Layer 3 of a small transformer language model trained on English Wikipedia (10 layers, counted from 0, width 128). Numbers have three digits each and are written without spaces.
Take only the direct path to the model's output, skipping the later layers: a vector added to the residual stream pushes a token's score in proportion to its dot product with that token's output vector.

Output vectors of the tokens that the questions are about. A number n stands for (n - 500) times 0.0033.
"^{2}": 622585437626511398457576596468475529543394524291653449625581384435403465501542482506552598513297354532550332373674393636515491530554456594693680616399605582326545375466445457657507598486685568421725494651604496487504382537586606432485432541318465464420551520582448458615671553513495312709579504251622540724470760332424452450497498440564594477592467369473475520505566247494583373206748
"el": 518570423563501431458397557419461501496782477608608357389667480634561664475566652653621614537474601415471560384472556422490690413579529458598667547659555352619532541653488422583482480594545514423539601388241524720461506432516545521441525402505410642656391343626648420305424561632438510560404462466604381531495459537446467516451367452698609495540575494558514656478530524471439426531447
"et": 592556309554446379616594522621544677514540483563675441420555670353507571381496438673593654489466426424454391360339556399476515492567677472638430590498439368496618445545476436471405513491678430504514469344285534580382433596580385611439470367580418615537305388528526385452364554691411565510407542490621426623471475520547563315410365488480356579490487626564513685473408566559288504542516
"'s": 546637464636609576696405429458579582393473550414454573545477536442559356414586521466441516359557552332480485483618652528482627556449487508470407583409478425375469521495605504493671412408465553408567440428722572662560514522562686560453421572634596494548561507443486509656431601565503411538628597566463496637563435637299585411446363614639404510510392528523532667401739495476555574646564
" to": 503453447402635406406493327624612625401502433330351513577508447530566481427516532451352503452521466358476586573692697548504433413445552479430441452408422370573477582556634470488479400381554453521539471453573544402512422518538589391468463539580698560562414575445489466473592648530426505486440426644499705655461463536562595423579367505582517456592621564459510581604436401463642459375534
"rov": 409605541495535468494395458478446662632580495419537527585614573611510630624383638369425376634567467795516366266534639396512502549281488620531438530490489502529611549378542460563707711658620525471514575635456543639704586607595623431377523311299341543630332561843446334452577401487390433701520553416345436714513728449468408480383603479270456383548559620471493623470676618604669641446497
"atin": 623550374548604474604519577766573573638346695606570475618475543434394619449443465554375545614460354379522472244400549467541613548194491430477570503693591521364584435604409425555482531603523475741598455538423558413615493549562563361545289416516633436422697398346531408627605493485654475588531659336452532529575606571421446383620307642349641489543614497471504430373418279259635444311298
"ollowing": 678586631466532677537399486439557499853479428513470539673519705533315408443392239556667693438483325738591204243532578672507456540500476597460706496513538563544589497345654517458721546761404500653643461616498514594516690698498494690261386473437601366384592437822499350467398656523384512434559445425513518714460589304388506728475324644540629198701472512433483586495695231427567470149459
"–18": 689417558508567479485406463615519464469660537337277468655485542570350324624678463450508541576547284592562491358613447634568418616464449593483492312354593621323547582556505322489550718477523444521536610537542663627667557550422671583315587242496423462458366576505323479446552519697474522748409456366562570672594536480632350515513627433533547483692466450431502427493635323439505413550463
"ael": 714491562500472625429444692472440651330299331555401505746531643652479595521660526773480501465511419673515146278410637582504455564360288436491631533644328520425709518568389303474602592579762691662615651680474687503638340626714583644139343460667413319418316502749619368516695229746533476547250461224362449527358433597397249697332359656496454686702606303286495150549691304445424282550442
"it": 523459370523645467506567325529571583359566498474605497486324490493517422696565536517612586639555483313492583377555378364490510555612612520488611431608630401417497541521414446526357362573449383559499450433603457488334537480474476496484603548595508559533487517543614235387362466435471600300638331590562418547683490632565498406434422471385511592504609434454518454680323672460543495401631
"rew": 617742492511432461445573471428469601556451415669464666614491629460388323510686542570576474490460336635504586306562665485557521430583630546467625412535595477732416362352421425453736625657355652494661576524263586502827493519540369575374649457227447345390382493444613513372472454437530490582509608208314466640501566506390354513339476366549596476558734362461504491482764392778611581580466
";": 484597559620526531395459506523627461458532493555422522608499358424421570393501557353435546526523535366487589501610418536496542351518420446477463550439610554357523595536532287405460509539606558429502404540510631481461345512359573450482528565333484353625494423419439475460638624477425505523491467679542618370474417598578693502533487401482405558473483507353509535643604455633616601547438
"akh": 395527591605562578403585371624454513623555480463305386510662561712380560676634518452645531745365475597529581235525609555507736497566424494569635448421487446341541558396475312492468789599465686671556483581459482578470549650654599598447595320316383461495544513372598517515471318507616542508582669470407468482585692489336439620403425729417591254576651695472502544320537375428556633206380
"ather": 507649469465566580651521694412612416631558474340446584411483571689469308635603466538490467602415458601550389273496476546498818600539406547275387580480441508414526342616507479546649515611345544587442421528447545680735491285619544699338477240277446566193363370662594198441459706587369556661392667323570384458562597541301509558473294558276497305775509502203495514569891290492550558576569
"ether": 557817624602391707544612549657578717597433199238584566530550511668430287530595446824420304719314381681517026292591564464534433532306484444521861416636640430457441415701497383494675590522501560603555689663448441663584307595572652648411318195435471463594560462687471536589440515534633454571601632488572412707277769561437614524643637404441508174688358532438493783261698384234699399222481
"n": 509428481348355327447469469625400595509595638319403421504441572608525625617484531496587650534507518333499649478490421447498359501551378515481529475707487573618485362445510446397641423451373474623464420378399495452402390497633411569552473642563359456555418639616714550607474688393427395525536483447510429380410605585610263516307579506587567328579577397595511597484507460505578656706562
"er:": 517567534617563790434466529663701542552382510515458601493603366664598447433628512493580307507532359288511396266608607492510399507515493530597694374241352336376430419610571413542803578499412608264615704645541450417548600456785622614447472410330342292432329226577352165445611733542602429602545512501331618437316299640506454689404569560357414470528603420617478580217464539449611263497572
" Total": 732593448546482508499610528623664477501247461411594473500381499542512620601479482556647514469617500477589532476640317533584555477321434536416458437683402455251662474476541469381542466568542724449569482598309649350529706588433462587455452560454568381472437598527489551515647507585397397523624540363579557490362616538569320572460642337557588517523469494606465506442376378475541464422432
"ts": 475651444580410634565488514542430728677675386343497498499266490506478480660419470764438346412594452370524484355712405757490506541501551580639566586672187272392443710623451482314731755404671506603496477469797529400568637554584502404484545295248552237471559597554534542433358435411563395528397527631513437491654600539293252506577641523281401274708380319333500634671563437428453545481575
"é": 638466544424541744514275496435455614527336494348546472605429567319545624562389517601493468456641473558472408333345527559485377422474378415483543474405470551531629589415390474597441416530402521534547661379532495654413581412562569581488538450560393630396520425551605413552468451454460610540448672478615469499478375613549468474499455416480450589412573505377496531552445505365529477569642
" Peak": 614615300763514721728606660445619554514228518620525620632635642582434603528707390511636593484404306516548365415539451445535615567460540551687528417648350722443414641395364514582784598527623557575638487603487576493745359575584709495501485500561427541459527553675557463664671651390409407597622420270336753470246459416455453400282434537479658412441457564452477703426579257544537388364518
" football": 506470408537550310504544490414483636536368436396371621530564487602498465444493726417672517476484386563544588460754736658531432735549312652738513402567468622592636329458324345677411620631499453724627689489489592672475638332520687646275251524611437316358365517596412446563684465652444371583529740519468595637513558278447320476434562479444534472507620582377455561493592465463435439477569
"ument": 631701478447576548730437545698626603541518351503309432444692502645619414616340411607695441625328434643500517247474730604571398658575523675563647369509371709318608408551473618641636542474528515534511668632373599609548348566631511597525457168356609510473598612676450317474467316482568427514490675474410564387505807564658425305313405645307547691529473343390481587456709647287391508547171
"imately": 521541641570380573686778606498440701546420428205457519718440563701576522393520450660563612359627353706560433275499658634541520466414341526742657421475533627468625512547330490672669495610547590588555382490559727519671522568530557395327587573263662655441651481445639469590466429638458403607763426387378673626647280224213327471676304456184717507618631313435463565397679408332855506351557
"reme": 620484500739496690510550410474428547639351429388597532591495495611599400594487485528337371595509406664524319284651626453542449530168450551412720469498471517469619557426548606489636572620677537578561326567443525609570671532777694521252473396566322283232422635752578368659476631500528489720725545267478466508327521439397425606189368409499664411655682452492482654439439458580638414324257
" were": 652685448669600424476518577398547590620554521383383640491342481423577562448529600430471564498391389400500310502593561607508580375618456584366542431527553697275502492493683463504623487765566447691662494500514543574676618670582486544325410565353652485621373472444501464495372576397423482541346659557486738667491512417337473589570504380500548573354579553410523674564665520467604447244539
" years.": 615732348623606569583510432526633525576487426504255566624459543333263428606642517674542267511498240488579508425672460625678639674433406656382896619648180602414712415281437370651554427575467668662485513714413642554563639573509713478207401445236531285580563546470352508635413422825440547651392608524464601456344565356685581263425359371660353276474583452391442640400547463551476349449497
"ising": 708407534424528543600623500481429515404538446376257502585715584593277348448440484495562753534516562520544514283413494683518502539353433569343585567718454383372646551534563359630425472393463491627690490563434381636385498447626475490391656257426561553460598535277316282687380233472392489593554478581374620756669626494543599580481449584405508355488471432332476591387605443434523362531535
"alf": 613803703622575871510454443466494524640381369535513634408780515546475524626433459525625294419390349664553499242372649500529414300328659474411645353615801389448653412450390493509410425579530543739847394623529466714713542331658722573399411499450660441539437426632334346537672533618547502535504483454666469446377614540520495620367403730414501340395431305509490357428596308341460483407545

Each question shows what one neuron of this layer's MLP adds at an activation of 1. A number n stands for (n - 500) times 0.00083.

n248: 616500544411472445488528477514320431392299550635549279461498634620528515526517446472512460588533521532364570574434293532526503557534619259392382473536440419612405675392600618374550529580514461534342536422536474504521523501595512554553754421645419542572490470419491612581517466422600424554596500456502401567469399583453453546351415438507338449382410451476547472569440685553489570644464
Pushed up most: "n"

n243: 560503366602479541460559506484549530616393286409200596606491509415595462338608519360512457466354574413393464544507451364515417319722630467443517466521440571385607468609539449734536430465530536533372466526389566623519621605513481460342434561488590452588533486439495669405528520446566575602455589384582477548513473525517568509631482579574455478291604647472648480638622597395437535454510
Which two tokens does it push up most, strongest first? " were", " years."

n89: 515552481541532333566341581511422379469699606521515740487517581403496528599452452464256459436488656658459590347758631472565574542646278573540496592524495727397518708631592284731345627510371329438495746631687627553410477602281530375502457528479312527702420401543551578560569526407499552585588386451512514610469414638583456455440514456295785660308308610512490637348487412441554561626707
Pushed down most: "alf"

n98: 364382706457481535527653720604425412432355609422599632537606553439601514616495465355519609525419334611442483808479462634476479477589509666533558347547406455382567589482536647596615391676696595539728435567492509339534612583739652487470589579518615345644396391499489597458309611456512605409347505520428471577484544536522610621528532304325432515417487792273362691341562594387488523508589
Pushed down most: "el"

n260: 398489503580531442579273495637641411566676550509406344559428550304607671728468475609578397535543408557395435665491609595674441425637380448513640578490542489505660565594513338397384438596654450251274443549392478402229511555572585556457582488518592415556759549720605387382492284478483725393615702400619452617483660419654486500637421605452820438321646504478404624449633469539607522436338
Pushed up most: "ument"

n183: 600460503429492686481355609600442386404422517314498636613484485529654689640641417557511573447633500604552492617545534421456516563416582433492447486461394513532596557381707453389582352567397483474466550619700493704432496621450539582397668437553514430448485447444611557471456466479466391532488699404598664516588506594458465482618500620358494392557531495464515536601443430636513599772398
Pushed down most: "^{2}"

n214: 388693408275587356556506267589549512561512635467436381558447408556449428431504458450510361569322593404362563267488450516373553428559457369410517507431513524499341391381475511545619364464477665606599437344442412408584527534531490643680464346510592460605542653626570583596373444519425538572586380581403447595504474437443429525427325501536373588418449421563595477738391529546432476376605
Which three tokens does it push up most, strongest first? "it", "n", " to"

n121: 471433385549526629542549344452594445307545484571503486464496463480464579322423514394707513441391412526490450570339404592500373616377354461456442467465381511388555386391463609448599508537570556445500481405410469326577589476578550409460379417686468579458480467408437582261314467597369335420412675487590597579519602465498574554513463502584365482393533534512531668500667611629313634445425
Pushed up most: "et"

n175: 456444385482411498571597578503484654554579445494519557393302498403623500482422489555307398603602467578595506411514588427549581346592490383495662523540509389527214612499341516394339544395513320571542395428444510568364426549328425383466579501411595585595481529371486523440514446477523611520565369480486519530611556484499518591356434367558669591560546515409641444335378594449324578464506
Pushed down most: "er:"

n192: 378561527459381554539647541576540778529492445645489520554454449612462388490408586480439518621554485581618419421527746530531481525484485632590464389551615393513262461320500591474501468572576675359576424648518546553598307412522499504536379416392517534502567574713526366318442576450520491714381484698410459559477530503573399555533538643440672553513487543489378612425381316594596532514571
Pushed down most: "é"

n110: 534544417691490401302521674626546537612364467557473571509392611601575497509543506525494405447506508546540545639503574622646527411503351392584429486567450396534480438534514449484579444716316576510588441405512687613313469513362590487500576488457600565574417464556531340684519528616655386313465585489559605474530564418279444544482601521512520482694380268532389561199532516473439523594389
Pushed up most: "imately"

n131: 659404582490461491494496551537658515495369494537442487465604510496517511568557468486568471429423624429463616485468445656538426502597645475539353477612447486587533411536463414438591616547532618517439440585435424520537463341544429563628376359495509498549354427424550344508585489569491494312483732624526525522352496339520509550443505442372632441467582550508530540469542551404438685588416
Pushed down most: "^{2}"

n161: 399452546496556465641419258542406441467632511436394449612342432603421481437369597550387604645445300469559489442502524556408515626556576531539638626551566424589628427372558312500522434348329547511494549284538599600584393518438568440374352432497615541536404436418402477308656562644359511626446517538440493573519550540511408420479616500406495481451522646401244325482537363451352539624510
Which two tokens does it push up most, strongest first? "–18", " football"

n304: 552520460614426393497467502436369389557554522533635489538466511405589371478490558405447531498487464493439439679433493643656490471643493534440566402591531494429592623541509487531392605456638827559655613504437634661512359535542431457572527457386552415489537471595344429572637429609581621499271536554445511389384455468577399533320608445497442418660509519455506588485537488376514526652474
Which two tokens does it push up most, strongest first? "ael", " years."

n97: 573411753406461375437244368528537429417405492629469404492453420488503449418520623623595509516476471292523471653489581551600451438524531425423519547307518471495396359487434600446545436629451494589573398517574474659490331508549533493599570598508465417495556550674529469547680494476526579385431524645391569356658358567433572358516495454616479589554401529399641413416487476626412576626545
Which two tokens does it push up most, strongest first? ";", "'s"

n70: 575486482377635382472539492486401447536510350355381483471381545449608621464430483535648468475541595382820556731455615420446592504378545500639524411422411549489498292340595481456643482432334305412515520537559506465447555450534473595376258480747565524339491456615424510401367541534581371523484510482661692577467465368467610588546652598716669363436608661459491622445583549321561605472600
Pushed up most: " football"

n73: 449433320544627645525498624479477454508544413604509592522514432605489513557576352590481536656543457541625387509602483500595516654429385572700517318581433434579420598503520489455526558467522381491411527611468382460505465444558492401615570504528487412492578356630376502708628447452554292610473418369490518557651495344620486406467570618519484328518448503580391419435371275447427592452556
Pushed down most: " were"

n119: 334480636527485495564742446347591628411309494449471350460578527536470348546567443621445455497510409664535326385340430506688600331517532645464497593505709490628365662634512416457469589612599428646338740448529473446618500694510518678434420566411601536681556615653528517546666378520554549614744329504336411452620450489571339602436691461505546516471395396682554449492379443271490536367614
Which three tokens does it push up most, strongest first? "ether", "imately", "ael"

n21: 579301576629622533500569490424412308549528352501611522593537367443472507659593582546611478477319465509691387421446431445410458561472589528424525353521364424601558554499434766244544489453475491586477423359329399590650355516463521427431473460474651521378632539534538513382605514530518487430682374492549510513428553421542076598565424491452642494686533589494566497554522449462658488435358
Which two tokens does it push up most, strongest first? "reme", "ollowing"

n136: 444609345390477333398438406732496485431341481429408554598366420503454496527533532440499460566528556402326406347196517689522656495575597332786501509473548477653534385449514574420614363404431495348447342471471556628564365329449522484477434372572518505505394543477549569350479448496442449664553448644600463484507381551395430501349561640564456332609474527554363538391495269596495470568470
Pushed up most: "n"

n301: 478407342541482458453552491451318363621537331389699519422425349678429535447418573745375464494358525566545715597485436447539605589481505426531604608469499532582487580696466532629591582528515510505584500331426506527312602601600470333435309392635432513489675582564516378357593608499469654526508493491511306522521668525578592489405512721602332444595465491572483528319394479626333395395630
Pushed up most: "el"

n30: 581567458419599601416427473538577396503479424477331500394595433566626404589622404300559531309476641359486521739558403354456355462408496429469456513486455543577406501595653488597546306417517548547444565428571464503453490602506592492604478576614539486641556333409636642647433504438483573421499575481439582522412604622504593483568439509479392399589377492510815462489599586485437527541558
Which two tokens does it push up most, strongest first? "'s", " to"

n225: 466387428483500549530618468417382544495504412289453335467284460464569521464611385654342625476576587395472504561722646429494707579547351662489572393386464546598673398576349497482435517569376305561366537581449557515507484480429470466485510525381471444516471605705513618480527527612598669509496415620341281457356545455530550479479508579497507435406572352499516416615512443582419324495510
Pushed down most: "alf"

n184: 615506625581449362605531442520442825546449445679554613579557580535399650569528502474454614521394469484459398357484582505598576512311608392551562448511439468499519462405345402609486454497604567461684523508420423651665526340724494531548479493380602446676574524550389453320459579500549412654620528513454509491526406568380497486599369442531445396614585489534588421525400505554607450374461
Pushed down most: "n"

n93: 378515424510461492527402443646433722588504443693494602547528511481519432522565529634605609700386530485304427439579543468421442602572524601574371521510504551566411397542529560525651511548391551623634463509438416471542371399525485441536592358459434383524369487442487533564248450464570574521551288602466629702588466636448530439485520220418589544443483580394533560424496650576395615602462
Pushed up most: "rew"

n76: 398636456536553489313488404521396619582535612416467512431410582563451333525571524366459425605492371444571390422546605612664622561466580645414433286549389514476582307528367482558524684574615594304552420464498669515496574496352529491374295412339451358483396541545371392520549459558340341466369513491481599373497521541632441641567528719440482497545490507687306294534603324568576564431594
Pushed down most: "é"

n162: 456369538411533372512566542409516604621530568593474662638405586571556560410395465573607491731394399454408505226456543606724346265593591527733587452424381543624718547401518486488359511520339394388448516513521569368532465408561405437568582427539481375627377396429477496456523549453418466525584559498518436507420396611693514428356483619534495659525559754581376481568438501505347401505492
Pushed up most: "et"

n75: 536701437618498414494528498624486601604704594414536528479419510437438517549528440352376457649384572493589489415466545482648411410564391380389565546651555632391524516466598517418414415555456567342470266654498514555489514401286555460605621467622414574517509564571587522534505472513552479485364658495647436576462560386500549565575521375414348702381521579421581541551537594514412586566755
Pushed up most: " were"

n273: 544665557450434520716434321439447578578671605397554374506497508587574426346361468564516592591456471655531416602455507634395581488560450537480586514467641528648584552399627401419505382416342459528502545524684604562687459559528380666414419530499326545423555498492419407381464394392493516606401378490484393544445484566519539554569511623471571562302457518495436516509544481401321655474665
Pushed up most: "ollowing"

n233: 644388592282544544633548456443414461414510493465503448446596532487398442404428386619545458607623384478351622585439547398651447325512501513439478383333409661431417583391340587625416685462669446341497462471505373511482569473440413370472234591557537492622646474513539649515544465379517563550439686514483606446472606493575506464545519558553517489584431503521468665400420415656354565588392
Pushed down most: "ather"

n66: 408445445490491578545404681473611528554515439586436673499586539453655531609687477474368658448508378666422381280530671448439409709389594557617352591492341394287570389563534609480469376505539527493431504432631513524441296395542474511549756482486595522604587418431411595472482496383440500537587312411476562444495476520590380558605438599523436543649437391595612579512539621468477488606494
Pushed up most: "ument"

n22: 563619441614457382420294362572520365473374391435536528498586471606431436447595434379638539438516673481476442769550514588664519260292478691459459578516415516593556454471349414552501538415556549498491522482425573643505581487705530534501424431378429476434522567565574496709495517652415529440533566468366700639589465421368525418495562671488558451553409453398327508530644550467628461509460
Pushed down most: "it"

n211: 554484320574546351625462376445416601580431565415394555560562576454475479597503497464530579747425545608532336304436511518808631461505470466619428358367421649548498547594676660610465501625426629480512508586606568465540479398485547489366516481570440517611612511486477526450709395435659411535633395502448576524629360624531498462478513711577431435379519527618653578635592674549460654476510
Pushed up most: "rov"

n14: 334606356449461532420593385559481561471369545461602511474528475571579496383484581564472462518205445552396565372513526512348686530599525485759647490497494388558486514386562453461581538487435431425471497566557553394599465526595692514488549354338529599311505668332648367566344511404439606572477518529426428480392505481577566603495249414454481581538514409355558369547509493635556453560518
Pushed down most: " Total"

n276: 668622442513414629597370611439647439424626641489314488545352581434544407451348578651608533376633473476490470573435474744519412295550572308422497438376598626646446618527516555706398550540464611361499561516674668469465611391522551520638477513521450647496560358472463427405434575497493613485464580492508477612661563474339597347492459658503350720545672439484528596432561551488547434548658
Pushed down most: "reme"

n254: 449488455496497514371630454674636711550490466700601466520417509609379375502579606662468440607521653511487442383486565375533689396515592572527476584476514322635438612451446500530352661581379519430528381553508589575495452534409328512669457459476511721348466513497515478606469569470559312608574551589394556394487488564457526446364561672699579520426533433441194498368539404498465586585561
Pushed down most: " were"

n9: 560510684379637474463431687464619479414275432333507654333601564456532483578389459566511522465384524667423665708335472484409415461526573516461591572533438603530537465553529540615646414624579666503611551686479592475645456423493518519408482621619482449531652538504485447678624526530597444299507462382514606491621526609430614362253515305430484555491500622441483645535382531404320597577413
Pushed up most: "ument"

n90: 528592571685531397423445478455568539424511398754525634551504347462520546496482531418622575436558536514618419365626503589413522545472691429544408439475408417449398533536484538515629517612511575520529620474470623376578438551534469602482482489531435448352513532635520423312526550449606443495467385498381588419564620386455463462578401529422301468444489445427265412398481585491480364358538
Pushed up most: "er:"

n277: 419598442589668419543735374556464284671734465565478453501389474575503656554747606557746466502437439342221552486381398449439523484482505595291546469503667373544478549328588564375645638262545504591509339315378432581526288368355667383482467449438344538299425514438517584402416602607319497447732468443272575379566537479364487455468478419529424461539424367570447438574520721639484464464653
Pushed down most: "ael"

n191: 581448319490449481567582645392517448506461281775581440476338391556494554428448601491386612382315495462522408590550592430466491545761396464511410427452533480596447496500461546312484378477346414567359308471490369432566484576425550415490516562601610627522377508497620542591370427567471442545516495584477495315395421544557420728551407488619488574553541439632524436431496259444599511480569
Pushed down most: "rov"